Layer 7 of a small transformer language model trained on English Wikipedia (15 layers, counted from 0, width 64).
A neuron's activation on a vector x is squared ReLU(weights . x), where the dot is the dot product.

Input weights of the MLP neurons that the questions are about. A number n stands for (n - 128) times 0.0059.
n6: 195, 61, 148, 98, 102, 86, 140, 198, 160, 142, 134, 98, 138, 140, 161, 92, 124, 165, 94, 110, 129, 135, 107, 166, 102, 113, 172, 102, 116, 135, 152, 104, 139, 156, 122, 176, 113, 96, 147, 154, 97, 191, 54, 107, 146, 135, 98, 94, 135, 123, 125, 195, 130, 140, 125, 164, 139, 144, 119, 125, 155, 164, 123, 135
n12: 139, 186, 113, 145, 169, 73, 174, 73, 139, 130, 145, 89, 107, 162, 146, 138, 74, 71, 139, 78, 83, 109, 135, 125, 152, 191, 92, 193, 180, 141, 153, 99, 154, 147, 135, 143, 131, 42, 134, 148, 140, 146, 156, 112, 84, 108, 136, 104, 117, 84, 138, 118, 130, 77, 139, 104, 161, 145, 152, 145, 147, 183, 144, 85
n14: 174, 106, 44, 162, 91, 117, 138, 157, 132, 118, 116, 102, 53, 80, 101, 173, 149, 141, 104, 156, 124, 201, 154, 115, 148, 99, 154, 149, 83, 141, 140, 210, 117, 171, 122, 118, 112, 152, 142, 155, 130, 147, 126, 87, 125, 133, 150, 127, 106, 96, 96, 140, 118, 94, 71, 182, 192, 137, 195, 122, 78, 110, 136, 69
n16: 167, 168, 158, 136, 89, 50, 144, 170, 78, 127, 117, 83, 153, 156, 122, 220, 109, 105, 170, 131, 126, 135, 106, 117, 54, 123, 127, 95, 158, 137, 122, 111, 97, 118, 128, 161, 145, 162, 139, 91, 142, 162, 140, 165, 68, 131, 93, 171, 73, 155, 127, 121, 116, 123, 175, 100, 77, 113, 114, 134, 117, 152, 113, 103
n19: 170, 184, 122, 104, 185, 127, 123, 127, 183, 116, 94, 164, 148, 132, 155, 143, 154, 171, 122, 163, 104, 140, 94, 126, 75, 139, 95, 99, 184, 150, 106, 147, 118, 122, 92, 86, 136, 137, 130, 175, 89, 159, 120, 110, 135, 123, 88, 202, 151, 160, 117, 143, 136, 62, 236, 79, 115, 115, 157, 125, 108, 179, 104, 177
n24: 147, 157, 107, 111, 78, 105, 102, 99, 166, 77, 141, 249, 127, 90, 155, 139, 164, 116, 92, 127, 116, 175, 110, 103, 164, 146, 110, 122, 82, 168, 120, 126, 146, 160, 119, 98, 107, 142, 138, 138, 74, 154, 145, 45, 89, 110, 144, 169, 123, 107, 157, 93, 168, 169, 190, 96, 129, 112, 176, 136, 85, 142, 127, 181
n31: 130, 191, 155, 90, 127, 118, 111, 144, 79, 95, 135, 163, 152, 137, 86, 142, 100, 188, 108, 143, 127, 142, 91, 168, 131, 112, 159, 120, 165, 113, 176, 112, 160, 104, 79, 112, 105, 107, 154, 127, 162, 129, 136, 177, 91, 157, 123, 98, 114, 120, 137, 105, 120, 124, 113, 81, 119, 171, 58, 171, 145, 149, 107, 128
n32: 166, 112, 108, 149, 185, 93, 165, 119, 172, 154, 138, 96, 107, 152, 175, 142, 103, 103, 84, 142, 112, 113, 85, 117, 96, 116, 90, 105, 177, 110, 170, 73, 230, 148, 165, 195, 99, 104, 183, 57, 190, 126, 191, 148, 111, 119, 130, 99, 122, 116, 167, 130, 145, 75, 72, 150, 138, 124, 120, 168, 133, 132, 145, 114
n44: 125, 182, 102, 136, 130, 164, 167, 165, 152, 124, 117, 92, 139, 116, 160, 155, 116, 164, 143, 129, 94, 129, 143, 109, 133, 147, 158, 167, 109, 156, 127, 58, 160, 115, 136, 125, 207, 95, 104, 99, 128, 158, 117, 127, 159, 101, 132, 115, 127, 107, 96, 177, 92, 130, 160, 103, 91, 155, 160, 188, 135, 91, 87, 134
n56: 162, 158, 154, 113, 148, 109, 132, 89, 103, 126, 121, 115, 127, 170, 105, 189, 160, 86, 190, 125, 69, 145, 142, 147, 106, 140, 122, 108, 126, 180, 136, 81, 181, 155, 184, 141, 126, 128, 112, 138, 110, 150, 129, 69, 117, 122, 45, 189, 116, 130, 192, 119, 152, 84, 128, 87, 191, 59, 126, 211, 225, 125, 88, 177
n60: 110, 92, 119, 113, 146, 122, 102, 131, 94, 128, 180, 118, 115, 59, 122, 142, 178, 89, 101, 162, 167, 103, 78, 141, 124, 130, 111, 73, 117, 116, 158, 131, 129, 206, 131, 106, 144, 162, 117, 93, 139, 154, 140, 140, 120, 92, 98, 69, 158, 121, 123, 119, 166, 92, 119, 126, 139, 135, 135, 64, 71, 185, 158, 113
n72: 147, 104, 198, 37, 87, 72, 93, 133, 163, 102, 106, 108, 80, 130, 113, 151, 192, 132, 118, 170, 151, 108, 111, 85, 94, 149, 89, 156, 145, 134, 77, 144, 78, 119, 131, 89, 99, 171, 109, 150, 126, 85, 55, 115, 85, 133, 128, 147, 119, 143, 110, 135, 135, 125, 137, 111, 49, 103, 102, 133, 139, 114, 109, 69
n77: 97, 141, 140, 76, 130, 93, 74, 157, 172, 137, 157, 142, 63, 189, 94, 69, 55, 169, 101, 103, 86, 117, 125, 108, 162, 114, 100, 197, 75, 130, 131, 120, 131, 138, 116, 139, 109, 185, 112, 141, 105, 138, 76, 121, 119, 126, 124, 100, 111, 135, 158, 137, 135, 169, 88, 146, 80, 167, 196, 144, 72, 105, 141, 113
n82: 125, 145, 114, 90, 78, 84, 70, 159, 161, 132, 147, 112, 131, 96, 113, 148, 153, 154, 76, 183, 110, 121, 122, 180, 163, 136, 183, 193, 72, 177, 33, 214, 84, 99, 160, 94, 153, 75, 123, 140, 123, 115, 179, 145, 117, 167, 93, 163, 102, 148, 86, 91, 100, 79, 86, 106, 167, 108, 186, 174, 166, 113, 164, 102
n84: 91, 139, 162, 103, 107, 73, 107, 98, 139, 137, 166, 132, 54, 91, 48, 135, 183, 126, 121, 139, 107, 113, 149, 116, 50, 96, 88, 119, 168, 149, 161, 150, 105, 95, 149, 111, 132, 123, 112, 82, 190, 129, 129, 112, 124, 170, 97, 94, 141, 119, 152, 97, 106, 69, 105, 88, 103, 197, 140, 144, 144, 105, 184, 122
n86: 132, 188, 156, 48, 97, 169, 76, 166, 115, 105, 118, 125, 74, 125, 72, 146, 75, 101, 181, 177, 123, 126, 139, 115, 146, 50, 146, 132, 138, 194, 116, 91, 168, 143, 151, 152, 70, 178, 142, 130, 150, 141, 140, 108, 144, 92, 128, 143, 121, 125, 99, 158, 156, 121, 163, 125, 113, 172, 165, 148, 103, 45, 102, 73
n91: 122, 111, 159, 137, 82, 153, 179, 144, 123, 105, 53, 167, 98, 123, 141, 39, 79, 196, 133, 142, 91, 124, 122, 141, 112, 117, 116, 114, 110, 118, 168, 43, 157, 161, 99, 111, 59, 166, 117, 108, 181, 167, 119, 131, 105, 97, 67, 214, 162, 116, 109, 188, 121, 102, 94, 142, 123, 100, 131, 167, 178, 133, 85, 121
n115: 85, 177, 178, 98, 107, 108, 157, 60, 85, 121, 147, 122, 97, 127, 184, 132, 156, 83, 187, 133, 153, 160, 111, 184, 152, 85, 97, 122, 109, 135, 78, 100, 101, 184, 143, 156, 91, 46, 108, 110, 61, 132, 111, 108, 120, 98, 127, 79, 162, 101, 113, 184, 105, 90, 162, 120, 81, 164, 105, 125, 156, 55, 147, 78
n122: 172, 137, 137, 171, 126, 212, 129, 179, 137, 100, 158, 107, 105, 117, 121, 138, 135, 127, 142, 109, 150, 165, 83, 126, 196, 78, 79, 127, 89, 144, 125, 131, 220, 78, 88, 149, 201, 142, 165, 132, 113, 167, 116, 173, 174, 71, 74, 90, 127, 107, 59, 104, 157, 124, 142, 60, 158, 102, 174, 164, 153, 89, 149, 41
n125: 130, 105, 87, 122, 166, 145, 141, 98, 149, 124, 137, 87, 116, 113, 177, 87, 59, 137, 71, 146, 106, 126, 109, 151, 171, 107, 114, 137, 110, 213, 84, 112, 138, 54, 84, 134, 155, 43, 122, 85, 110, 157, 82, 142, 93, 162, 112, 86, 62, 49, 113, 136, 140, 116, 121, 116, 74, 131, 113, 144, 143, 133, 103, 50
n134: 78, 140, 93, 115, 120, 127, 118, 172, 152, 105, 146, 118, 68, 75, 86, 80, 162, 95, 92, 61, 208, 117, 116, 167, 239, 122, 157, 92, 91, 79, 131, 129, 104, 169, 189, 145, 117, 158, 165, 93, 84, 154, 130, 145, 88, 222, 158, 161, 113, 201, 99, 85, 134, 145, 111, 110, 128, 187, 142, 84, 149, 100, 130, 140
n153: 67, 146, 76, 77, 107, 79, 163, 138, 157, 137, 147, 70, 117, 142, 127, 129, 136, 31, 116, 132, 90, 92, 134, 113, 102, 93, 147, 177, 93, 58, 114, 70, 89, 100, 192, 109, 179, 127, 90, 140, 143, 143, 97, 179, 118, 95, 135, 197, 128, 148, 189, 83, 115, 166, 133, 99, 145, 116, 126, 93, 149, 108, 130, 66
n171: 167, 112, 174, 165, 126, 130, 99, 172, 95, 139, 99, 178, 148, 110, 95, 205, 180, 99, 87, 85, 153, 172, 147, 106, 129, 112, 68, 135, 168, 121, 79, 127, 160, 184, 121, 125, 95, 156, 169, 80, 141, 122, 127, 139, 135, 82, 99, 106, 144, 157, 123, 112, 129, 59, 145, 138, 144, 94, 64, 159, 115, 155, 146, 122
n174: 181, 123, 109, 155, 128, 56, 122, 143, 215, 78, 93, 153, 100, 123, 182, 164, 135, 133, 155, 74, 68, 115, 140, 142, 128, 130, 185, 108, 180, 180, 144, 172, 119, 190, 145, 67, 94, 161, 111, 108, 90, 124, 75, 116, 140, 131, 122, 179, 101, 181, 116, 153, 92, 91, 97, 169, 114, 149, 101, 138, 178, 105, 125, 147
n176: 181, 155, 130, 134, 84, 80, 101, 105, 133, 127, 72, 79, 181, 152, 154, 139, 183, 157, 113, 107, 81, 135, 30, 98, 77, 157, 165, 96, 77, 155, 151, 145, 52, 126, 184, 146, 114, 147, 83, 90, 141, 115, 55, 97, 40, 154, 212, 214, 85, 110, 150, 110, 160, 138, 95, 154, 163, 91, 128, 154, 145, 99, 191, 45
n213: 149, 118, 152, 133, 204, 190, 84, 132, 127, 127, 141, 128, 195, 175, 98, 166, 169, 81, 155, 234, 164, 80, 156, 173, 231, 94, 198, 193, 143, 140, 150, 37, 181, 148, 187, 113, 96, 114, 167, 171, 165, 105, 61, 115, 149, 162, 131, 151, 111, 154, 120, 115, 130, 40, 154, 110, 167, 132, 101, 137, 148, 155, 162, 78
n216: 137, 176, 124, 123, 172, 150, 174, 177, 158, 85, 115, 179, 102, 44, 124, 127, 122, 154, 103, 107, 175, 118, 164, 131, 119, 120, 114, 148, 127, 158, 163, 147, 122, 95, 147, 142, 101, 131, 89, 45, 138, 159, 110, 115, 125, 120, 113, 90, 145, 121, 100, 143, 112, 89, 120, 172, 117, 172, 100, 157, 188, 149, 126, 153
n230: 184, 121, 137, 142, 216, 127, 92, 160, 231, 124, 104, 137, 107, 181, 122, 150, 118, 81, 94, 182, 189, 124, 140, 112, 78, 215, 90, 151, 83, 112, 113, 64, 192, 158, 80, 111, 137, 91, 46, 138, 224, 133, 111, 137, 136, 110, 112, 43, 155, 128, 44, 163, 171, 131, 118, 204, 150, 141, 128, 132, 159, 78, 128, 154
n232: 171, 83, 120, 150, 113, 141, 77, 28, 144, 134, 149, 154, 157, 112, 176, 110, 136, 42, 94, 107, 91, 105, 143, 147, 203, 156, 146, 132, 216, 142, 146, 97, 98, 166, 155, 201, 181, 87, 129, 111, 220, 115, 94, 94, 125, 74, 114, 93, 112, 118, 141, 206, 113, 67, 156, 122, 137, 126, 208, 108, 100, 139, 107, 132
n240: 143, 72, 156, 175, 116, 95, 127, 117, 124, 170, 178, 132, 170, 123, 183, 160, 146, 152, 151, 95, 142, 118, 97, 138, 108, 74, 112, 151, 84, 63, 160, 55, 115, 183, 151, 110, 129, 179, 82, 138, 194, 123, 99, 93, 91, 62, 202, 117, 191, 107, 112, 192, 171, 95, 137, 134, 134, 80, 92, 79, 177, 101, 43, 163
n245: 165, 124, 91, 185, 112, 126, 70, 112, 141, 145, 161, 133, 115, 245, 170, 131, 137, 128, 152, 95, 112, 192, 137, 200, 102, 156, 129, 97, 121, 140, 112, 103, 128, 177, 129, 165, 109, 80, 37, 145, 129, 136, 85, 116, 171, 85, 143, 124, 46, 152, 162, 189, 133, 111, 157, 122, 150, 171, 170, 110, 177, 120, 116, 101
n255: 123, 139, 119, 131, 159, 85, 113, 112, 165, 61, 145, 140, 65, 176, 120, 54, 156, 109, 98, 162, 79, 176, 111, 123, 120, 55, 133, 90, 117, 201, 155, 214, 68, 108, 61, 128, 53, 159, 124, 135, 101, 145, 111, 156, 128, 143, 93, 161, 102, 152, 73, 92, 84, 134, 93, 143, 76, 105, 100, 157, 158, 69, 165, 130

Each question shows a token from some text and the vector x that enters the MLP there. A number n stands for (n - 128) times 0.032.

",": 80, 84, 154, 62, 118, 119, 155, 67, 104, 131, 149, 123, 94, 101, 139, 154, 69, 140, 132, 122, 123, 145, 154, 114, 93, 136, 193, 87, 155, 104, 113, 150, 142, 117, 156, 127, 163, 137, 134, 156, 104, 58, 127, 100, 159, 73, 191, 148, 146, 178, 102, 137, 129, 168, 105, 105, 98, 153, 104, 158, 171, 157, 154, 111
The most active neuron and its activation: n72, at about 3

" in": 85, 99, 99, 81, 128, 108, 133, 63, 115, 161, 137, 83, 101, 102, 129, 163, 79, 158, 132, 109, 168, 170, 173, 146, 101, 122, 166, 106, 171, 86, 85, 164, 181, 141, 133, 118, 151, 146, 167, 127, 124, 90, 113, 113, 151, 57, 183, 151, 128, 166, 118, 108, 124, 172, 129, 129, 88, 117, 126, 150, 137, 164, 178, 100
Which neuron lights up most? n153

" Later": 69, 106, 115, 110, 140, 134, 153, 82, 107, 143, 170, 120, 115, 104, 107, 127, 113, 163, 148, 125, 146, 147, 162, 108, 111, 126, 153, 91, 174, 125, 79, 127, 160, 162, 106, 151, 148, 138, 181, 138, 134, 63, 116, 82, 192, 104, 152, 107, 129, 155, 124, 102, 172, 220, 130, 155, 136, 100, 131, 189, 149, 153, 188, 121
Which neuron lights up most? n171

" and": 95, 82, 122, 95, 144, 109, 137, 63, 121, 157, 183, 134, 86, 123, 124, 135, 78, 149, 131, 126, 130, 137, 155, 132, 79, 130, 178, 99, 181, 102, 119, 115, 151, 140, 155, 128, 158, 137, 173, 167, 131, 93, 139, 127, 136, 54, 167, 116, 127, 163, 56, 110, 168, 173, 131, 95, 90, 124, 116, 152, 162, 167, 185, 144
The most active neuron and its activation: n32, at about 1.2

" she": 89, 82, 103, 100, 112, 161, 149, 68, 100, 186, 133, 130, 96, 93, 85, 112, 69, 203, 132, 160, 160, 133, 150, 124, 98, 123, 191, 123, 179, 93, 113, 133, 153, 155, 163, 135, 169, 143, 167, 149, 156, 87, 108, 94, 154, 95, 153, 129, 138, 113, 115, 123, 146, 191, 108, 132, 109, 121, 154, 140, 138, 168, 150, 163
The two highest activations, in order: n91, n232

"=": 121, 74, 113, 83, 106, 148, 116, 49, 120, 140, 141, 117, 100, 119, 127, 154, 48, 157, 131, 130, 155, 151, 168, 99, 99, 133, 147, 78, 134, 135, 101, 158, 136, 155, 118, 149, 185, 99, 164, 110, 155, 108, 116, 112, 138, 97, 171, 144, 181, 176, 76, 113, 106, 182, 106, 131, 106, 158, 165, 132, 167, 182, 151, 109
The most active neuron and its activation: n232, at about 1.9

"cy": 101, 93, 104, 96, 125, 134, 167, 77, 78, 141, 144, 128, 120, 137, 103, 135, 94, 141, 139, 147, 119, 161, 150, 124, 69, 148, 176, 109, 163, 130, 106, 136, 177, 156, 87, 146, 210, 140, 172, 161, 125, 93, 121, 85, 138, 106, 159, 101, 147, 136, 107, 110, 146, 182, 133, 138, 131, 89, 100, 175, 182, 182, 190, 118
Which neuron lights up most? n56

" her": 98, 119, 128, 120, 126, 143, 146, 71, 87, 162, 151, 106, 108, 133, 92, 163, 64, 181, 123, 152, 153, 116, 148, 98, 118, 122, 173, 108, 167, 119, 96, 116, 167, 140, 180, 140, 155, 149, 169, 148, 105, 53, 118, 116, 174, 107, 162, 108, 165, 148, 102, 96, 162, 177, 100, 130, 128, 109, 162, 188, 132, 183, 167, 133
Which neuron lights up most? n213

"d": 110, 102, 103, 117, 120, 128, 163, 60, 93, 149, 129, 108, 115, 135, 126, 137, 113, 132, 144, 125, 128, 149, 179, 96, 82, 165, 179, 116, 176, 142, 95, 143, 170, 157, 94, 141, 212, 173, 152, 120, 87, 74, 124, 121, 150, 93, 165, 132, 138, 140, 81, 131, 143, 168, 145, 125, 106, 135, 104, 142, 183, 193, 184, 112
Which neuron lights up most? n12

"ital": 118, 100, 77, 120, 138, 150, 143, 77, 74, 144, 142, 68, 124, 142, 121, 110, 97, 132, 165, 129, 116, 123, 153, 134, 103, 166, 210, 134, 153, 119, 93, 181, 148, 153, 65, 142, 168, 155, 145, 165, 126, 65, 143, 112, 156, 93, 132, 118, 147, 158, 124, 106, 127, 193, 110, 164, 105, 106, 103, 182, 166, 152, 166, 128
Which neuron lights up most? n255

")": 101, 113, 99, 92, 156, 124, 146, 88, 86, 112, 162, 126, 121, 111, 135, 178, 39, 148, 130, 141, 153, 175, 151, 96, 82, 128, 163, 56, 143, 99, 107, 132, 166, 156, 103, 150, 200, 148, 152, 152, 126, 92, 137, 114, 165, 104, 154, 146, 159, 137, 93, 122, 130, 178, 132, 147, 113, 140, 111, 139, 173, 173, 186, 133
The three highest activations, in order: n60, n16, n31

" (": 114, 80, 111, 89, 158, 148, 124, 74, 82, 152, 125, 123, 87, 103, 110, 130, 69, 171, 97, 116, 154, 139, 178, 106, 86, 176, 167, 83, 142, 92, 111, 141, 154, 138, 140, 131, 161, 152, 142, 107, 140, 107, 143, 106, 149, 75, 165, 139, 128, 174, 97, 92, 121, 138, 156, 132, 53, 145, 143, 155, 179, 178, 170, 105
The three highest activations, in order: n84, n216, n60

"wick": 114, 118, 87, 117, 125, 153, 165, 53, 66, 133, 121, 109, 117, 101, 126, 94, 88, 174, 114, 131, 111, 151, 171, 127, 70, 166, 171, 126, 143, 136, 92, 139, 159, 129, 94, 118, 215, 145, 119, 134, 117, 92, 117, 96, 121, 77, 136, 122, 123, 126, 89, 107, 142, 183, 119, 122, 119, 112, 117, 159, 154, 180, 172, 193
The most active neuron and its activation: n44, at about 2.3

"3": 104, 114, 141, 59, 125, 115, 174, 63, 100, 124, 139, 115, 128, 111, 130, 139, 86, 172, 132, 140, 136, 155, 155, 115, 85, 136, 196, 74, 144, 108, 85, 143, 160, 129, 98, 140, 180, 129, 105, 167, 92, 75, 148, 74, 156, 102, 172, 150, 148, 127, 99, 152, 105, 181, 162, 133, 117, 100, 107, 171, 138, 182, 136, 150
Which neuron lights up most? n19

" finally": 56, 73, 140, 120, 116, 115, 150, 60, 148, 145, 152, 122, 122, 124, 132, 119, 83, 164, 134, 148, 160, 142, 149, 126, 73, 103, 178, 100, 168, 100, 91, 135, 160, 155, 122, 129, 165, 144, 166, 160, 124, 73, 126, 114, 135, 115, 186, 108, 146, 151, 75, 124, 151, 188, 160, 132, 110, 101, 137, 189, 156, 144, 184, 128
Which neuron lights up most? n240

" present": 82, 68, 78, 87, 123, 150, 151, 72, 124, 114, 151, 145, 133, 91, 148, 131, 91, 146, 146, 121, 137, 102, 173, 123, 111, 130, 146, 100, 158, 136, 80, 164, 158, 154, 111, 140, 146, 163, 129, 169, 120, 72, 120, 85, 152, 96, 168, 102, 169, 138, 116, 110, 120, 185, 134, 165, 125, 99, 126, 210, 141, 187, 172, 147
The most active neuron and its activation: n24, at about 1.2

" Times": 97, 103, 102, 110, 153, 135, 121, 48, 53, 166, 128, 100, 118, 113, 99, 164, 85, 151, 166, 128, 139, 155, 182, 99, 68, 154, 160, 93, 164, 106, 118, 129, 145, 146, 90, 148, 160, 138, 171, 162, 100, 59, 137, 112, 149, 93, 151, 141, 134, 139, 92, 93, 157, 175, 136, 160, 120, 111, 103, 169, 156, 131, 146, 149
Which neuron lights up most? n56

"V": 111, 105, 100, 108, 121, 178, 150, 99, 124, 137, 121, 116, 105, 116, 90, 140, 69, 139, 135, 125, 133, 139, 159, 143, 99, 122, 183, 120, 139, 150, 39, 143, 156, 178, 95, 146, 169, 140, 169, 143, 100, 79, 128, 92, 148, 90, 189, 126, 92, 132, 109, 98, 119, 184, 166, 181, 98, 164, 125, 136, 172, 149, 145, 180
The most active neuron and its activation: n86, at about 1.7

"\n\n": 106, 100, 102, 77, 114, 136, 131, 60, 136, 154, 116, 110, 131, 137, 101, 156, 39, 163, 151, 125, 153, 158, 147, 120, 102, 132, 168, 100, 137, 114, 80, 178, 151, 162, 140, 133, 169, 105, 164, 125, 156, 115, 105, 116, 159, 99, 167, 144, 174, 170, 74, 111, 122, 171, 124, 153, 81, 137, 168, 125, 185, 141, 181, 115
The two highest activations, in order: n82, n86

" has": 97, 80, 94, 78, 102, 142, 103, 76, 107, 139, 137, 128, 102, 110, 98, 121, 89, 195, 149, 154, 164, 138, 164, 114, 82, 148, 162, 110, 200, 87, 98, 120, 153, 161, 159, 130, 153, 157, 168, 136, 142, 97, 121, 117, 129, 83, 156, 131, 178, 168, 82, 119, 146, 191, 98, 126, 102, 111, 134, 143, 147, 172, 169, 137
The most active neuron and its activation: n72, at about 1.8

"y": 123, 124, 118, 110, 141, 125, 164, 77, 62, 152, 134, 101, 115, 132, 121, 139, 89, 153, 148, 105, 111, 155, 177, 112, 70, 152, 202, 107, 159, 121, 107, 142, 157, 143, 120, 157, 215, 157, 153, 150, 117, 63, 129, 100, 166, 93, 126, 127, 142, 123, 95, 110, 147, 173, 128, 107, 131, 101, 83, 143, 158, 188, 176, 139
The two highest activations, in order: n56, n16

" The": 98, 94, 119, 112, 101, 143, 152, 74, 86, 161, 160, 122, 107, 125, 76, 162, 80, 166, 111, 114, 133, 168, 141, 118, 96, 135, 156, 109, 146, 144, 107, 131, 161, 156, 121, 147, 171, 137, 139, 157, 137, 58, 121, 110, 150, 90, 171, 158, 165, 167, 126, 70, 143, 173, 123, 170, 101, 117, 128, 179, 115, 155, 217, 115
The most active neuron and its activation: n171, at about 0.71

" come": 87, 78, 96, 108, 123, 139, 158, 96, 88, 146, 140, 128, 109, 112, 118, 95, 70, 147, 103, 143, 157, 119, 162, 70, 119, 122, 161, 104, 170, 115, 97, 141, 141, 155, 155, 128, 145, 149, 166, 148, 85, 66, 118, 147, 181, 114, 164, 108, 150, 145, 88, 108, 154, 214, 146, 123, 88, 118, 166, 160, 166, 163, 182, 129
Which neuron lights up most? n134

"'": 108, 105, 123, 84, 144, 171, 152, 90, 105, 163, 137, 127, 90, 115, 116, 127, 97, 155, 135, 134, 165, 159, 108, 149, 44, 164, 175, 104, 139, 123, 114, 159, 140, 157, 94, 184, 170, 159, 130, 130, 116, 82, 133, 133, 163, 89, 140, 105, 121, 144, 60, 115, 139, 157, 152, 150, 100, 124, 152, 156, 146, 201, 202, 132
Which neuron lights up most? n60

" 13": 79, 109, 133, 93, 122, 125, 126, 87, 116, 154, 138, 96, 131, 102, 154, 156, 71, 190, 146, 113, 150, 139, 161, 99, 99, 113, 181, 85, 157, 108, 103, 131, 148, 138, 113, 121, 156, 145, 132, 133, 115, 71, 139, 60, 161, 85, 188, 119, 127, 125, 102, 76, 82, 194, 166, 159, 140, 103, 116, 133, 161, 185, 149, 110
Which neuron lights up most? n240

"eg": 94, 67, 54, 138, 128, 160, 112, 75, 114, 128, 124, 129, 130, 136, 118, 110, 149, 136, 128, 123, 155, 88, 149, 162, 70, 154, 194, 114, 160, 129, 96, 147, 162, 177, 77, 153, 155, 156, 154, 132, 113, 61, 121, 137, 146, 85, 166, 84, 122, 140, 121, 100, 102, 155, 187, 125, 118, 136, 86, 119, 172, 168, 155, 144
Which neuron lights up most? n245

"on": 111, 111, 90, 146, 121, 139, 130, 68, 96, 157, 149, 120, 136, 173, 119, 117, 104, 129, 151, 108, 127, 115, 173, 100, 66, 152, 192, 86, 145, 130, 105, 146, 166, 143, 91, 146, 204, 171, 138, 154, 117, 90, 138, 104, 155, 75, 141, 141, 158, 135, 100, 91, 142, 190, 144, 149, 122, 98, 76, 142, 171, 179, 156, 157
The most active neuron and its activation: n56, at about 1.6

".": 100, 73, 112, 48, 131, 127, 119, 67, 107, 139, 150, 119, 99, 111, 124, 154, 39, 147, 142, 135, 143, 163, 134, 113, 109, 128, 166, 65, 143, 136, 75, 144, 158, 162, 135, 127, 174, 102, 166, 118, 123, 103, 106, 114, 156, 89, 173, 138, 177, 144, 67, 105, 116, 164, 137, 116, 101, 138, 139, 122, 165, 139, 174, 106
Which neuron lights up most? n115

" were": 87, 74, 121, 98, 100, 125, 120, 60, 122, 140, 156, 123, 100, 80, 134, 118, 50, 188, 143, 148, 133, 158, 168, 107, 95, 162, 177, 96, 177, 106, 77, 126, 131, 170, 130, 94, 138, 135, 165, 144, 132, 96, 145, 129, 138, 79, 160, 129, 166, 158, 89, 112, 167, 169, 124, 127, 109, 126, 150, 170, 157, 163, 157, 141
The most active neuron and its activation: n91, at about 1.1

" D": 92, 108, 109, 128, 146, 133, 156, 103, 82, 187, 117, 133, 133, 137, 122, 138, 78, 146, 129, 111, 108, 129, 148, 118, 78, 121, 164, 122, 144, 73, 70, 129, 164, 127, 107, 161, 181, 161, 191, 148, 110, 101, 126, 118, 165, 114, 171, 137, 105, 157, 93, 80, 127, 191, 172, 190, 101, 169, 104, 131, 160, 180, 151, 149
The two highest activations, in order: n16, n153

" of": 89, 99, 100, 113, 131, 128, 135, 96, 115, 154, 170, 87, 126, 120, 145, 151, 93, 143, 122, 112, 136, 171, 181, 137, 115, 151, 199, 106, 180, 121, 107, 142, 171, 150, 92, 119, 156, 167, 174, 140, 130, 68, 123, 116, 146, 60, 154, 147, 133, 196, 90, 98, 130, 179, 114, 121, 83, 111, 110, 144, 155, 169, 190, 136
The two highest activations, in order: n174, n171

" pay": 59, 71, 93, 88, 109, 158, 138, 72, 104, 134, 164, 122, 148, 127, 114, 140, 85, 159, 126, 115, 148, 86, 131, 100, 63, 133, 137, 132, 139, 147, 103, 170, 172, 147, 119, 149, 142, 168, 156, 137, 117, 98, 151, 111, 160, 91, 172, 113, 171, 136, 86, 96, 127, 195, 115, 166, 115, 98, 144, 178, 173, 180, 145, 134
Which neuron lights up most? n60

"st": 93, 113, 129, 132, 156, 170, 135, 90, 120, 155, 126, 130, 128, 166, 110, 101, 125, 129, 143, 96, 126, 123, 150, 122, 72, 115, 169, 117, 157, 133, 93, 160, 145, 152, 111, 149, 183, 162, 124, 171, 120, 44, 120, 82, 176, 68, 134, 83, 141, 161, 111, 72, 106, 166, 166, 172, 119, 137, 123, 109, 181, 184, 174, 143
Which neuron lights up most? n245

"\"": 85, 93, 118, 97, 159, 148, 156, 48, 78, 135, 143, 147, 91, 106, 133, 194, 46, 153, 138, 154, 153, 150, 142, 124, 91, 150, 161, 70, 132, 88, 112, 145, 172, 141, 110, 169, 182, 137, 142, 139, 103, 70, 128, 122, 149, 121, 150, 137, 142, 122, 84, 132, 142, 164, 155, 140, 134, 132, 126, 154, 154, 158, 180, 103
The two highest activations, in order: n115, n60

" was": 80, 78, 118, 101, 110, 131, 111, 65, 126, 138, 147, 131, 94, 91, 125, 120, 60, 192, 139, 150, 165, 164, 155, 104, 95, 160, 177, 102, 164, 102, 75, 129, 140, 173, 130, 112, 148, 135, 156, 146, 130, 75, 146, 135, 134, 85, 158, 134, 170, 173, 85, 103, 168, 159, 131, 119, 103, 134, 142, 162, 170, 170, 166, 132
Which neuron lights up most? n72

"ral": 72, 127, 61, 120, 142, 138, 181, 66, 86, 126, 128, 101, 129, 138, 150, 126, 103, 139, 130, 131, 127, 158, 168, 117, 102, 181, 166, 108, 164, 141, 74, 165, 163, 133, 89, 144, 193, 146, 154, 162, 128, 78, 142, 110, 138, 91, 124, 103, 116, 161, 126, 98, 140, 182, 104, 130, 108, 136, 116, 178, 173, 185, 167, 133
The most active neuron and its activation: n12, at about 2.8

" the": 106, 111, 111, 111, 120, 138, 158, 74, 124, 138, 157, 114, 114, 130, 102, 151, 73, 164, 136, 112, 109, 154, 159, 120, 98, 141, 166, 98, 154, 132, 116, 158, 176, 127, 146, 148, 152, 151, 132, 152, 152, 60, 134, 104, 139, 60, 181, 144, 160, 144, 108, 94, 148, 188, 120, 150, 107, 130, 138, 196, 106, 161, 227, 112
The most active neuron and its activation: n176, at about 1

" daughter": 95, 88, 77, 114, 137, 143, 131, 83, 80, 145, 137, 126, 121, 100, 127, 141, 79, 157, 150, 144, 104, 79, 173, 107, 62, 132, 183, 84, 156, 119, 121, 176, 143, 181, 88, 119, 176, 134, 152, 120, 104, 91, 107, 76, 169, 84, 153, 148, 154, 137, 101, 104, 140, 188, 107, 150, 141, 106, 118, 180, 123, 156, 140, 147
The three highest activations, in order: n174, n14, n60

"er": 78, 110, 126, 154, 146, 144, 135, 83, 109, 140, 135, 107, 105, 128, 82, 107, 104, 147, 138, 95, 153, 114, 154, 115, 50, 160, 167, 100, 135, 146, 68, 152, 165, 152, 109, 179, 220, 157, 172, 161, 106, 91, 121, 121, 170, 89, 158, 124, 115, 149, 78, 105, 121, 157, 130, 163, 97, 142, 103, 109, 140, 171, 152, 105
Which neuron lights up most? n122

"F": 103, 97, 97, 109, 132, 180, 124, 78, 102, 172, 138, 123, 116, 135, 98, 136, 77, 160, 113, 138, 122, 118, 117, 154, 85, 131, 164, 112, 148, 145, 78, 175, 186, 156, 126, 161, 158, 133, 160, 135, 134, 88, 136, 70, 149, 73, 211, 134, 103, 139, 112, 88, 109, 180, 168, 170, 139, 146, 90, 169, 151, 156, 136, 128
The three highest activations, in order: n245, n86, n32